Layer 2 of a small transformer language model trained on English Wikipedia (16 layers, counted from 0, width 128).
Take only the direct path to the model's output, skipping the later layers: a vector added to the residual stream pushes a token's score in proportion to its dot product with that token's output vector.

Output vectors of the tokens that the questions are about. A number n stands for n times 0.024.
"based": 15 -36 14 9 -17 33 -4 0 38 6 21 14 13 14 -3 -50 -20 31 29 -2 4 26 13 -15 2 20 -1 19 8 1 17 17 -9 -29 5 -9 -22 21 -11 -19 27 -7 13 -9 26 29 -5 -31 36 17 -9 7 -18 -45 12 -33 30 -1 2 -28 11 -12 -4 -3 14 3 19 13 18 -25 9 -20 -12 17 29 -31 -41 -13 32 29 5 10 -17 13 10 34 -16 21 -4 -5 -4 -2 -11 20 -3 27 -22 24 -14 11 -22 -23 -31 2 -34 7 -14 9 -7 -2 -13 38 -17 -1 32 -15 -11 2 -9 11 20 -4 18 6 -4 -24 -13 -44
"ical": -1 -8 7 7 -13 -1 -27 -29 6 -23 20 -15 41 -2 -4 -9 33 25 19 11 6 -18 -19 1 13 7 -34 -15 36 -15 14 -8 -13 17 24 -15 -46 -1 -15 1 -14 12 -20 10 -41 -31 34 19 -3 50 -30 1 61 -1 1 -26 26 -16 -10 -22 10 -1 -9 16 -7 36 -2 3 6 -10 17 30 -5 26 13 30 -12 26 9 14 16 44 -47 -34 35 -17 -8 21 -19 4 -21 -34 -3 2 -25 -13 14 -11 2 -30 2 -23 9 0 -4 -31 -22 -4 -38 -9 -9 -7 -6 20 -18 3 -10 6 18 -2 1 30 -30 -21 18 10 3 -40
"NH": -28 -8 -36 -21 14 29 5 -6 -27 -8 8 -1 -21 -8 -23 -8 25 7 13 29 8 19 8 14 -41 0 7 11 7 34 5 -4 -8 -27 2 -27 15 -31 2 -6 9 -3 25 -3 -2 19 -29 3 -17 16 11 12 14 14 -10 6 15 -7 32 -25 -18 7 9 17 -1 -38 -9 -25 17 3 4 -50 -18 15 6 12 -1 -9 -2 20 -20 -12 42 -25 15 -13 15 16 -10 -9 -13 23 -22 -14 -24 28 -9 -2 -17 -9 4 -17 -17 13 4 8 -15 -4 -13 -7 -6 18 10 12 19 -13 -49 3 4 41 -20 13 14 -4 -22 1 -2 -18
"Species": 8 18 -16 -11 -8 -35 -22 18 -19 -3 28 -29 6 10 -3 14 38 -10 -41 -6 12 13 -17 -30 -39 -9 24 -65 34 18 0 -4 -22 -39 -28 26 -15 26 4 23 18 5 0 -2 37 -11 -28 -14 -1 26 -12 -7 13 -47 -18 -9 19 3 -22 -35 6 -10 -36 -10 38 -6 14 20 19 32 -28 -4 15 9 -7 25 -13 -14 -17 -9 4 -23 -35 28 27 0 38 13 -47 2 6 6 -36 -12 -29 38 1 -26 -23 -16 -4 1 -44 -15 -16 -3 -25 -25 32 -33 -11 10 -37 -7 5 -94 1 -12 9 3 -5 -2 -21 -23 -41 -30 9 -64
"dal": 29 -2 -15 -35 -5 30 -4 -19 -6 6 -14 2 -5 -5 2 -13 8 19 9 8 -34 -2 22 18 -2 -28 -15 -14 5 -32 8 -20 -16 -1 10 8 -22 5 -3 -63 0 -26 -21 -12 11 -16 25 -17 13 -4 -7 -1 1 -6 7 -23 4 -15 -11 -28 2 7 -21 42 0 -8 4 16 -6 -11 -15 -4 27 12 -1 20 7 -31 -11 -28 5 -11 -11 -13 30 14 11 -18 26 -6 11 -12 3 62 -35 16 -23 -29 5 -28 -1 -31 1 -10 3 -7 22 3 16 20 -26 -16 -26 8 -28 -3 -2 13 11 4 32 -16 31 -28 9 -5 -6 4
"rs": 9 30 19 28 12 -18 0 44 9 -3 -3 38 -4 -17 3 -12 -14 -16 -22 -2 -16 -1 -14 -17 1 21 1 17 -3 1 -22 4 -1 -2 1 23 -15 -24 13 13 35 25 -9 -2 -3 -7 -48 16 11 -14 -9 -23 -9 -10 25 -32 -27 52 7 -17 8 -7 17 27 -11 28 -32 -26 18 7 -33 1 11 7 -48 2 -31 -6 -2 -20 5 21 36 -18 -31 -1 0 2 -28 -30 19 -34 1 30 -6 7 3 -30 -26 -7 -36 -33 3 -6 30 -7 9 16 -23 -6 -36 5 4 -21 -36 -18 -32 22 -28 18 0 -37 0 -31 -52 -34 -13 30
"istan": 14 7 -12 31 -22 9 -30 38 19 -13 25 -7 20 -42 2 -33 10 -7 34 -5 -3 27 -14 -2 20 49 -19 -2 -7 16 8 -12 35 -41 39 -3 -34 -47 -7 1 -2 12 -3 25 -2 18 -15 -17 -26 -11 -15 -36 -43 -2 27 -11 -4 4 4 -40 16 11 3 -16 46 0 5 1 31 -22 17 24 8 16 6 39 8 -9 -14 43 -12 24 -4 -13 -8 1 12 -15 -13 -14 -17 25 -3 0 -3 17 36 -21 40 8 31 11 7 21 6 -11 -7 -23 -17 18 -18 -27 0 -6 15 19 -11 3 31 -9 -9 -21 -4 12 7 -3 -19 -31
" going": -2 3 -27 -4 14 -4 17 0 -23 4 7 -7 22 -15 -11 16 -12 17 5 -8 -14 -5 7 -3 -4 25 -5 -3 -12 5 39 19 -13 6 -9 -36 -9 2 27 22 -7 14 13 -30 12 -32 11 4 -15 15 4 -17 -26 -3 -5 15 30 -12 0 -7 -4 -7 -1 22 -8 -25 -11 -33 -1 -9 9 -9 -3 19 20 -15 -33 -30 0 4 13 23 7 -13 -2 -1 19 6 -8 21 -15 14 -15 -14 -15 8 14 20 19 -15 6 -9 -12 -10 6 -17 25 -5 6 0 -21 22 -19 34 10 2 6 -5 -20 -8 -9 -11 11 12 24 -22 -8 1
"ner": 28 5 10 -28 -1 0 -4 -15 -12 -18 5 -5 2 -2 20 -6 1 7 -26 -20 -24 37 -30 -12 19 13 -25 -38 -12 -36 13 29 -25 -24 -14 2 40 -4 -10 6 14 -34 -17 10 2 -46 -10 -30 -25 -15 -9 19 -6 -8 -11 -36 22 -27 11 -23 -15 13 -14 -51 -24 -11 -18 -10 -13 5 8 -22 -11 19 3 16 -17 35 -5 -21 -6 -21 -3 19 -24 27 3 4 13 16 31 12 6 24 11 19 -6 9 10 11 2 -26 -6 -9 30 -19 5 16 -5 30 -19 8 -1 -30 6 -26 25 1 -38 -37 34 -33 -43 -7 -4 -21 -2 -5
"leg": 12 4 -3 -28 -5 -2 -12 21 -3 -7 1 -31 13 12 12 -36 -10 8 15 3 -14 24 14 -12 31 11 -40 -12 7 -23 -16 7 -6 15 7 42 -14 2 24 27 -2 11 -1 -3 -47 10 -22 60 1 1 -8 -10 36 27 -15 2 8 -3 -6 -29 -2 12 -2 39 26 14 -28 -15 17 -1 2 40 10 20 21 3 -11 16 -4 3 -2 12 47 20 -16 -7 -4 8 -38 20 6 -9 -2 -3 -17 4 24 -31 -8 9 -11 20 -30 -19 -9 5 -7 5 16 29 -22 -4 -8 7 9 51 6 -1 -21 12 -15 -18 5 -31 12 2 15 -10
" voted": 20 -43 -18 -21 -1 -12 -1 -14 -13 17 -5 26 15 -17 -10 43 -21 -24 3 -13 -16 -5 19 14 13 21 -2 25 19 -13 8 -1 33 -1 -4 -22 -1 12 45 5 -11 7 24 -24 13 22 -10 -13 -27 -16 -15 -22 -15 17 8 -6 -16 -12 -4 -13 31 15 -10 -4 7 -19 11 5 -17 -17 43 13 -11 18 24 11 6 4 4 11 6 -23 20 -12 -11 6 15 57 -42 1 18 24 -19 -21 -4 18 1 2 -14 -4 10 -21 -15 -32 10 -30 27 -3 -7 6 -5 -10 8 9 3 10 -4 -22 -17 1 -2 -15 -14 -12 25 -18 9 -36
"vor": -13 -20 -29 8 8 15 -14 -4 14 -11 -12 -12 0 -30 15 14 0 32 -12 8 -7 -28 1 14 -29 -5 26 -13 2 -9 9 25 11 -13 -1 5 10 14 8 -16 47 -7 -2 19 -28 -21 -43 6 -21 36 -8 -5 23 -13 -21 -32 -34 9 8 -38 -22 40 -17 2 -12 -8 -27 21 -24 0 -18 10 33 4 -10 -41 10 11 -6 -24 31 12 0 23 -11 -4 16 -14 14 8 20 8 -1 25 20 32 -5 42 22 12 -8 48 -6 8 12 -1 33 5 25 11 -13 -48 34 -23 2 25 16 8 6 -20 -19 -8 14 -33 15 -39 -24 18
"ashi": -35 11 16 -23 -11 4 19 -13 11 9 -9 14 -34 32 11 4 -3 9 13 -11 8 -21 -6 -4 24 -34 25 -4 26 20 24 -5 36 -19 -17 -12 11 -23 2 23 -26 24 -25 -4 7 17 2 -17 -8 -5 4 -2 -13 -20 -3 7 12 -17 -31 -32 19 9 8 -11 -6 -2 -27 -16 7 -11 12 -42 2 25 -10 29 -13 21 27 -10 6 7 10 24 1 -7 34 23 4 -9 28 19 -3 15 12 -29 17 -26 17 -25 -1 11 9 -2 15 -10 -6 -20 1 -35 31 -31 -10 15 -8 27 -7 -6 9 -17 -49 -13 3 34 13 -30 -26 16
"g": 8 1 -15 4 32 2 -29 -9 10 10 3 2 26 -30 14 -30 -28 -3 27 -38 6 -1 -7 11 -9 -41 -31 24 22 -6 39 25 17 -10 13 38 -20 3 -2 -7 7 -1 -25 17 -3 31 9 15 -2 -5 -2 -7 11 -19 4 15 -1 -32 -29 -13 40 -13 37 -14 -28 26 -30 8 -21 7 5 18 19 -9 -3 15 5 -6 -26 -18 16 22 16 -18 20 14 14 8 19 -5 16 -9 9 30 26 -11 -19 -10 20 8 21 -23 -14 17 16 6 -9 -3 17 13 -13 -24 -6 -8 -9 8 10 -17 -3 -16 21 36 -25 0 -1 1 -25 -18
"outh": -33 3 20 -22 -13 -17 -21 -39 3 22 39 5 -16 -3 -42 -13 -3 -4 -18 42 6 2 -5 4 13 2 6 19 11 -10 42 19 -49 -2 7 -8 -11 19 -26 14 29 -20 10 -17 53 15 35 5 -4 -26 3 31 2 -19 13 8 20 14 -24 -44 -41 -59 -9 9 -4 -20 -8 1 48 -37 3 28 17 22 8 -42 -34 -5 21 25 10 12 2 -1 6 12 1 -35 26 -6 -13 14 -7 32 -16 -26 1 -3 62 -11 5 -14 -12 -20 -26 -19 15 -21 1 -9 -10 -19 20 -26 -30 -13 -5 25 5 14 -3 18 -4 0 13 -10 -12 -6
"house": 11 -7 22 17 -7 58 -13 10 -34 -16 -35 -15 -10 8 -22 25 -22 -16 5 -3 -9 6 -6 25 -22 6 -27 -21 -2 -37 27 -26 -2 1 -21 -8 9 18 -19 -6 -2 -3 31 25 -4 -21 -3 -24 11 11 19 -10 -11 -6 0 -23 -4 -5 1 -14 -32 0 -3 -16 12 -4 21 -3 30 -18 15 -38 17 28 0 6 6 32 4 -15 12 5 -24 -5 0 19 -10 -15 5 -2 -3 22 -5 6 40 -1 12 -21 -33 4 -6 -40 -21 -15 3 4 27 7 19 17 -12 4 -10 -22 -12 -22 -10 -14 -17 -16 11 -11 -10 2 -5 -10 10 19
" Pts": 11 -11 -33 -21 7 -8 -1 32 -53 -2 22 4 -3 3 -21 -9 1 -11 -7 5 -5 9 -3 1 -4 6 9 -13 -14 20 20 -1 -8 -9 -17 -16 -20 2 -2 19 23 16 -11 -8 -4 -2 -21 1 -20 -10 17 -11 8 -12 31 -20 -31 -12 -25 -20 -7 9 -13 -25 -20 11 -26 10 -1 -23 4 19 -8 -5 -4 -8 34 -31 -22 -3 -39 26 12 7 45 -26 -26 -26 -22 -11 5 3 -29 -11 -11 14 31 -9 -19 -24 -9 -12 -39 -5 -34 -19 2 -18 25 -11 15 -4 -26 -25 36 20 -17 -14 -7 31 5 -12 -20 -31 -33 -5 18 -13
"ogn": 1 -4 2 -9 -28 0 14 11 12 -8 9 2 17 -7 6 16 34 -23 -1 5 15 24 -1 -14 3 -17 5 -36 22 -14 -17 -64 -19 -34 2 -4 -9 -6 15 -22 25 8 12 -7 7 -26 -3 -4 -23 -13 14 -15 -22 8 33 23 17 -4 0 -39 -29 37 10 -2 46 8 11 1 -12 -26 -19 7 17 29 23 -13 -24 -1 -8 7 -30 1 23 12 0 -20 3 1 47 13 -34 21 -4 13 -21 23 2 -48 12 -1 -31 38 15 24 -3 -5 -21 -37 39 5 0 15 -10 -15 -16 23 -27 7 11 -6 -2 -37 -4 -16 9 -17 12 -30
"loan": -24 2 9 -30 -35 47 -31 -26 -3 -12 29 9 17 15 9 -11 29 15 -13 5 -9 23 -24 -24 12 31 2 -69 34 28 15 8 -10 -32 -12 -37 -19 -17 33 38 40 15 43 -7 -10 -9 -15 -1 -11 0 39 -14 -1 24 -16 37 -16 43 -18 -45 -10 14 34 14 6 -9 -33 1 18 -24 3 -1 9 29 -16 -25 -3 15 -13 21 46 1 19 -5 -12 1 42 -6 12 32 -4 -35 -18 -31 -36 20 1 -25 14 -13 -37 -8 -29 -7 -47 7 22 -2 3 42 -14 4 20 -30 -34 -32 -22 19 -3 -19 -5 25 -5 13 16 -2 -8 -8
"lands": 15 10 -20 3 -19 44 -2 -7 2 -7 -6 -10 7 9 -5 8 -19 -11 12 -16 -5 -25 11 -14 -7 -24 10 -17 30 -27 -4 -5 -21 18 5 -14 -4 27 -19 6 -21 -5 -8 34 7 15 -36 -17 37 -22 -25 -15 10 3 -5 18 -5 2 -14 -21 -14 10 1 10 2 14 -1 1 22 -30 23 8 28 30 -18 35 -16 2 -35 6 11 34 -7 4 6 14 15 -1 -1 -7 -26 5 -4 36 2 -39 3 -14 -40 -9 9 -3 -12 -29 -20 -7 16 43 29 37 -56 44 8 -14 -21 -43 -1 6 -17 23 7 -24 -22 4 -11 -14 6 -12
"bl": -11 32 6 -30 42 -5 14 -15 29 -11 -27 19 12 -9 -14 -6 -20 16 -8 -3 -19 -18 -28 12 -8 -37 0 -27 -18 1 1 1 -33 7 -5 32 9 -15 -12 19 2 -8 6 -15 3 -35 8 -19 -8 45 -2 -34 -7 -16 52 12 -20 4 -1 -17 5 -4 4 20 -9 14 -6 -19 17 9 -17 15 15 12 56 2 32 22 10 -23 -41 11 20 -55 10 -18 -8 1 -18 -8 -22 3 2 0 9 47 -22 -4 -24 8 16 -24 -12 2 20 7 -3 11 1 14 13 4 -25 -13 3 23 14 2 31 2 26 4 6 -5 14 -5 10 9
"iano": 22 -11 -24 4 -25 7 7 -15 -25 20 -1 -42 32 6 -8 22 5 -6 2 10 23 -13 17 -13 -4 13 24 -4 5 9 5 -9 27 -31 16 -4 24 15 -1 -14 -13 -14 -3 7 -14 23 11 -10 -8 15 51 28 12 12 10 26 13 -9 1 -38 -6 2 -2 14 -16 -21 -35 14 15 -39 -5 9 10 29 48 -11 32 17 -9 18 -14 -41 -46 -7 24 -28 23 4 7 15 5 -25 -3 -20 9 -16 -17 24 7 0 -26 23 4 9 20 -17 3 12 -1 13 1 -11 25 -16 11 -1 20 15 14 -25 2 12 10 -2 18 27 -13 -39
"ring": -9 21 21 17 16 30 -3 -12 1 -17 37 28 16 3 24 -13 -21 -2 -18 -8 -4 -36 -20 -38 24 6 4 19 -11 -34 45 20 -18 -14 -6 6 13 23 20 33 60 -26 -30 -5 7 -10 -4 -15 26 8 -7 -41 -22 5 23 23 -14 -8 -4 -20 1 -25 16 20 -5 15 12 1 -1 5 -25 -29 -29 24 18 12 -28 4 29 14 10 30 8 24 -4 8 20 22 -22 0 11 -35 2 35 4 -13 0 -16 24 1 10 -13 -10 -11 23 -5 -12 -19 9 8 -14 16 -2 -2 -25 -22 -30 -25 4 1 -1 2 5 -5 21 -32 12 6

Each question shows what one neuron of this layer's MLP adds at an activation of 1. A number n stands for n times 0.0065.

n40: -13 -9 -15 -24 4 -1 26 -13 -8 -1 -2 -11 -4 -12 -4 25 -8 14 -10 9 3 3 11 3 3 -4 6 9 9 13 8 21 15 1 9 3 1 13 21 16 -1 6 -11 2 -8 14 -1 5 -22 2 -19 -25 -10 19 0 -5 -3 -4 7 2 1 -21 11 4 -6 -20 4 9 3 5 22 -13 -3 0 -15 6 14 5 -18 22 2 -3 -4 -4 -8 -6 -5 5 -11 -8 -15 -9 28 6 4 -6 -13 -7 -10 -13 4 -13 24 -11 -7 0 -10 -7 3 8 -10 -6 3 6 13 -3 -1 -3 -13 -2 11 -8 6 -8 -1 9 8 -7
Pushed up most: " voted"

n78: -9 5 46 -4 0 -10 -13 0 3 4 -27 40 32 2 8 -23 28 -12 -18 4 13 10 -28 11 -13 -24 5 5 -9 11 6 -17 15 13 14 1 -32 6 10 33 7 -11 -24 1 2 -8 12 3 -5 5 22 1 18 -1 22 -38 2 -16 -31 8 -34 19 53 31 5 -21 -4 10 -26 11 -3 2 -17 7 27 1 17 -2 -24 14 3 13 1 -33 18 0 -48 -11 -28 9 -15 13 -20 -26 -1 -18 5 29 -22 -9 13 22 9 -9 -49 13 5 10 -26 -8 25 2 -2 -3 5 -22 28 -9 14 -18 24 22 -5 -9 33 8 20 -12
Which three tokens does it push up most, strongest first? "ical", "bl", " Pts"

n291: 38 11 22 -19 -22 -36 12 19 3 16 12 30 38 14 24 5 -5 12 1 -18 21 23 -69 7 4 -20 -12 -10 -20 9 3 -17 -17 49 11 26 2 -2 -24 4 -18 28 -10 -15 -18 -23 16 2 31 18 -4 0 10 2 1 -19 -34 24 1 3 6 3 16 -11 -15 35 -29 14 17 29 -11 21 7 21 -23 8 3 -5 12 10 4 -12 12 -14 19 3 4 28 -14 -25 17 -1 17 -3 -16 -11 -4 -19 20 17 32 -16 4 16 4 -32 -20 -5 1 2 10 -26 -25 17 15 -12 0 12 -15 -4 -8 28 3 -6 -1 -33 -20 -21
Pushed down most: "NH"

n325: -2 -15 5 22 -24 -27 11 -15 0 -11 -5 14 -33 5 0 10 -49 10 22 14 21 -7 11 -10 11 -15 21 -18 14 -35 1 6 -30 -40 -13 -35 -32 8 11 5 30 5 18 -18 -8 -20 -16 35 5 0 5 -17 -9 -34 7 4 -19 11 -6 -15 -28 -2 -23 -9 2 22 9 7 6 -7 -19 45 -8 -9 15 -7 22 24 28 -23 8 36 -7 -6 -39 -26 7 7 17 1 -5 19 4 1 -11 12 37 -34 -23 -1 -18 7 -24 -13 10 17 -25 2 12 8 20 2 39 10 5 -42 -14 26 -4 5 -32 -10 -1 -22 8 3 -17 -10
Pushed up most: "ogn"

n135: 8 6 -1 -49 31 -5 -12 -16 13 -24 -7 19 23 -17 27 0 3 -28 37 -9 -16 8 -20 -9 -7 -25 -12 2 14 -9 6 -13 -7 -3 2 16 17 9 20 13 -24 -8 -4 3 -2 10 -13 -9 4 27 6 6 2 -6 -18 6 -19 -32 22 -13 -6 -17 -15 -8 -9 27 22 14 -10 4 5 -9 -5 -18 -20 -7 -12 -8 -21 -3 -6 -1 0 9 -23 -27 -16 6 25 -9 -42 -13 2 -26 39 -4 -6 12 -7 17 -5 6 8 -26 -22 16 -6 7 11 -4 3 -21 9 -2 -14 9 7 -35 -10 12 0 2 -7 0 14 -18 12 -2
Which two tokens does it push up most, strongest first? "g", "bl"

n112: 14 6 17 11 -8 21 12 -6 21 -14 13 3 7 14 -5 0 2 -35 32 24 2 25 10 -17 7 28 2 13 -10 -4 -8 -25 -13 1 -10 -17 -8 4 -23 8 0 -21 24 -2 5 -10 10 -14 -7 -1 12 -8 -5 7 -15 -7 9 -8 16 -6 -10 12 18 5 6 24 -6 -18 24 6 -1 -47 11 -20 17 -6 -16 1 25 30 -10 -16 -3 2 39 14 -22 13 -8 -2 40 26 7 -8 -5 -25 3 26 -3 -2 15 6 -12 -11 -6 30 6 0 16 16 -19 16 10 5 10 -21 33 -11 3 7 -28 -4 -3 -29 -1 9 18 -4
Which three tokens does it push up most, strongest first? "based", "house", "NH"

n261: 9 -25 -13 -13 -1 -28 -3 8 18 -4 -14 -14 -32 19 -14 7 -2 -19 -28 -15 5 7 13 -7 6 6 3 13 -7 22 24 -13 -22 24 -20 -8 10 13 1 -13 4 -16 12 -7 -1 4 12 -20 4 23 -11 -8 -22 -23 9 15 2 -1 11 -12 -3 16 -3 -8 0 10 20 -16 17 -3 -18 -17 -22 18 0 6 2 21 11 -6 32 -7 6 35 -6 1 6 7 4 -15 -14 -1 -4 -3 1 -1 -7 -12 25 29 11 -3 36 -15 4 -13 0 -9 -6 10 1 -53 7 -5 20 -1 -13 -16 -13 5 -8 18 -2 14 14 0 13 21
Pushed up most: "ashi"

n459: -2 -13 33 -26 27 4 14 8 -3 -10 -9 20 7 -43 -4 -7 -15 1 -9 -27 -7 32 -12 10 -8 2 -3 -3 -15 -15 7 2 -7 24 1 0 16 -7 -11 2 10 1 7 -7 -4 -23 19 53 19 4 6 17 16 -35 2 -24 -4 17 -4 -6 -11 8 9 21 -5 0 -1 -16 -15 -1 17 5 -9 0 -20 3 1 -1 -7 -8 2 -5 23 7 -19 -21 2 -35 -14 -14 -12 -29 6 -17 22 -22 17 2 -15 -3 10 -4 7 18 -14 -3 5 4 -7 3 -17 -12 16 -10 -13 -3 -9 8 8 13 18 10 -1 -6 -15 18 0 2
Pushed up most: "rs"

n47: 28 7 11 -15 18 22 4 -21 11 -7 -12 -10 0 19 20 -16 23 -12 18 -14 -15 -1 6 5 22 -3 -9 7 -9 -5 28 9 8 2 13 19 10 7 6 -42 -31 12 -19 8 20 -9 24 0 -5 5 11 -28 -8 24 -11 -11 12 6 -10 -22 10 25 -16 -11 -8 6 -31 -1 -14 -21 10 -4 -11 -9 1 34 13 -7 -33 -10 -10 -11 -24 8 15 13 1 -20 23 3 1 -9 29 -13 -20 0 -2 17 -9 30 1 7 7 -19 -1 -9 10 5 -40 18 -28 -3 -17 7 -25 -16 1 21 10 -33 10 14 20 -19 -4 -9 -8 -6
Pushed up most: "dal"

n308: 18 -6 10 13 -12 -39 -6 10 27 8 8 4 3 -12 9 1 3 -30 -28 -21 1 -5 1 11 13 18 5 11 -14 -49 10 -5 -33 -28 4 -11 24 -3 -3 3 -24 -6 3 9 -20 7 32 -20 6 19 -2 10 15 -2 45 14 25 23 -19 -9 -2 -8 -2 -17 11 7 18 -39 -6 1 9 -5 -30 26 -10 -1 -19 -18 28 1 10 -29 2 9 -16 24 11 12 -11 -20 44 -19 9 -1 -2 -5 20 -4 -12 -14 24 6 -12 3 -16 -26 -36 -21 31 -20 5 -18 16 -17 7 15 -4 18 10 10 5 23 14 -2 17 -15 6 24
Pushed up most: "ring"

n448: -21 12 -20 23 19 8 19 -7 6 -2 6 -2 8 -2 -9 6 -49 -1 8 15 -21 24 10 -7 7 7 21 -29 -7 -5 -40 19 16 -22 11 7 -1 0 22 -27 11 10 44 -1 19 22 -22 -19 -11 -24 11 8 -3 30 -17 16 12 23 36 -32 22 22 15 1 18 0 6 2 6 -8 -35 -2 31 15 -12 -4 -37 -27 14 -4 -24 -19 2 16 -24 -42 -5 -7 30 -3 -35 -10 11 11 -4 -6 3 -9 7 -8 -15 42 5 27 36 18 -1 -4 26 11 -20 1 19 -14 17 -10 4 -32 -1 -10 11 -35 -3 -7 -15 7 -3 12
Pushed down most: "ical"

n296: -10 20 19 -26 2 -25 -21 -10 6 -1 -17 0 -16 -9 -15 11 -28 13 20 -4 37 15 -15 8 -22 -4 2 9 3 1 0 8 -9 -3 -24 -13 8 16 34 9 -49 -19 10 -6 -20 8 2 11 -12 -9 21 8 -11 14 -13 -2 3 -8 -2 -20 -8 -11 -6 -19 -13 2 -9 -7 -9 12 -4 -11 -43 -28 -26 6 4 -32 -15 -14 19 27 -24 23 10 -14 -7 3 18 7 -15 21 19 -8 9 -7 -20 -8 13 -9 0 -10 -10 -18 15 7 38 10 3 31 -32 -19 -2 7 -23 -13 4 17 29 -4 -32 0 -1 7 -3 0 12 2
Pushed down most: "based"

n130: -13 2 -7 1 -12 1 0 -4 -4 9 -7 -6 7 -13 -4 7 -1 -2 3 -5 16 2 -6 -3 -2 2 3 -11 6 3 -7 4 12 -12 -16 8 -2 4 19 7 -6 5 -8 -3 12 0 -1 -1 -1 -1 -6 1 -11 20 6 -6 -2 6 -1 -55 -8 11 -5 -3 5 14 -14 -21 0 -7 1 -5 7 5 10 -30 -4 6 13 11 -9 20 -2 16 -9 -12 -6 -4 2 11 -4 10 -25 -7 -10 13 12 -7 6 -25 2 -15 -7 -20 7 4 -8 7 -6 10 11 -1 5 1 3 29 -9 1 -3 3 10 -12 -16 -7 -7 -1 -3 8
Pushed up most: "ogn"

n478: -1 12 -17 -2 26 2 -5 4 -5 -23 -10 11 18 -1 11 1 14 -5 -6 0 2 -8 12 -17 0 -8 -13 5 -23 17 17 -11 -10 5 5 2 14 2 3 1 -4 11 -3 3 -11 8 10 19 6 -1 15 -2 4 11 19 6 -15 8 5 -10 -13 -11 4 -14 32 -6 28 6 -26 15 -10 -9 -3 13 -12 -15 -13 4 -13 -4 -5 2 7 -26 3 12 11 -23 5 -1 8 -13 2 13 18 14 2 4 -4 5 -11 -19 -10 -6 0 -3 10 -7 -31 -18 -2 -22 -12 14 6 -11 -18 -10 15 -1 17 16 11 15 -12 26 -24 9
Pushed down most: "lands"

n412: -6 30 2 28 -5 8 -3 -5 18 10 -16 -20 -10 13 -14 -9 -14 6 7 4 -16 4 0 -17 -3 2 5 5 15 -13 -8 7 22 -19 -9 7 -12 -15 25 -29 -9 -2 -4 -16 16 1 5 -17 -13 14 34 -11 10 11 -4 -2 -21 9 23 -27 -4 -6 -25 -16 3 -29 -31 -16 -12 5 23 9 -8 -18 -5 -23 -10 -4 -30 -15 -11 30 -1 -16 3 -25 -10 -5 13 -30 -17 28 7 -18 5 -17 -16 18 39 -1 -6 -10 4 31 -6 5 -13 3 3 17 6 -13 2 0 3 -16 10 14 1 -6 -4 27 27 -12 -17 6 21 11
Pushed down most: "ring"

n408: -1 6 3 -2 12 -10 2 3 18 -8 13 -5 31 -4 -4 -8 24 -13 -6 -11 -10 -21 18 6 -12 11 6 -13 17 12 -11 1 -28 11 5 7 18 12 3 4 -11 -20 -10 -7 6 -32 22 -6 10 0 9 16 -16 16 21 5 -4 5 12 12 -5 0 3 5 -5 1 10 -5 2 10 1 32 12 -12 15 -18 -9 22 24 -2 4 -11 -13 6 2 3 21 -9 -18 9 3 0 3 5 -2 -3 -3 11 -18 11 -4 -6 2 -13 -7 21 -6 12 -4 -17 5 -23 1 7 -14 -4 -20 10 2 4 13 21 5 19 6 18 -29 -10
Pushed up most: "bl"

n504: 7 24 -15 -11 11 14 6 -5 0 -7 13 -25 -7 -8 6 26 -11 -9 29 2 -10 18 -7 22 -2 16 18 25 -17 19 -14 -4 -4 29 18 -38 -15 -6 27 3 -25 -44 4 3 22 12 -1 -30 18 -2 -36 -7 9 13 2 -11 -8 12 -6 13 6 16 -3 -4 -11 -6 -35 -21 -15 18 2 -30 39 -39 -6 21 -19 -27 -3 -11 -35 13 -12 -26 -3 -10 15 10 33 31 -8 33 -11 -30 -18 9 -14 10 -20 2 -15 41 9 31 24 2 -20 47 4 37 -37 -13 -18 -5 14 -7 -18 25 -12 2 -37 29 -12 -2 -12 -3 3 -8
Which three tokens does it push up most, strongest first? "NH", "lands", " going"

n469: -17 -5 5 13 -8 24 -6 2 4 30 2 -5 17 -7 -13 3 18 -8 -3 1 -2 6 5 23 11 5 0 22 13 -10 -1 -14 -26 -36 8 5 4 3 -7 -14 -2 -10 18 -12 4 2 19 0 -7 -5 -21 -11 14 -25 -2 0 1 -28 -2 48 -16 -1 10 -6 -18 -3 -6 4 -11 14 7 7 2 30 1 21 19 8 16 -24 -11 -7 -18 1 -1 -20 -9 -2 -6 1 -12 -7 55 10 -12 -14 -7 -10 5 -3 -10 -21 -12 -28 14 -7 3 9 -2 10 -9 1 -7 0 -14 -11 -34 1 9 -19 8 -6 28 -1 53 -17 12 -19
Which two tokens does it push up most, strongest first? "dal", "ical"

n317: 2 -2 6 1 0 6 6 5 1 -2 1 0 -6 4 2 2 -3 3 -9 6 2 -7 5 -2 -4 -2 -4 -7 -3 -1 9 3 4 6 -3 -3 3 3 -1 -4 7 2 -7 -6 -6 -5 -5 0 -3 4 0 7 -3 -2 6 -3 -3 1 2 -59 1 -2 -2 -2 -5 -3 -2 6 3 9 -5 -1 3 -2 12 3 4 -4 -6 -2 -3 2 -1 6 0 -2 -2 0 -1 -2 2 -3 -22 -2 0 -7 11 -8 -2 11 5 -7 -3 -1 0 6 -6 -7 2 -1 2 -3 -4 5 -3 -1 -2 2 -5 0 11 6 -3 0 5 0 -5 0
Pushed up most: "Species"

n370: 15 32 3 17 -8 -5 11 5 7 9 13 7 -7 -5 -17 4 -13 9 -7 -41 -12 -7 7 17 18 -8 6 18 16 -3 10 -7 3 8 -9 17 5 5 9 -6 37 0 15 1 2 -14 19 16 2 28 -2 -3 9 -19 23 2 -3 32 -16 -2 -2 -22 29 -14 4 -16 6 -25 10 8 33 -8 -16 7 2 7 14 0 26 1 20 -8 -10 -20 8 1 -13 28 11 28 -7 6 -5 3 -16 -31 15 2 6 36 34 17 -31 -11 -28 -5 -5 -7 2 13 34 10 -15 21 -6 -7 -8 -5 0 -1 -9 7 6 21 -15 -7 20 11
Pushed up most: "ring"

n180: -22 -11 17 4 9 -3 12 1 24 -25 -4 -17 20 -16 14 -2 -14 -3 -1 23 20 -24 -20 10 7 6 13 1 55 24 -20 -59 47 14 -10 10 -1 -39 -14 -8 -29 0 13 1 -4 -7 11 30 4 -1 16 -5 29 -27 14 -4 -3 -10 -16 -3 14 -11 17 -18 24 25 11 -42 -8 10 -23 33 -15 -15 17 22 -9 2 -5 3 -8 25 14 12 18 -2 -31 33 -14 12 15 -15 20 -2 -1 2 23 -8 -21 9 1 13 -6 -18 -19 -6 3 -23 -5 18 -19 -8 -18 18 6 -9 -17 16 32 40 13 30 29 18 61 -13 -7 -8
Pushed down most: "ner"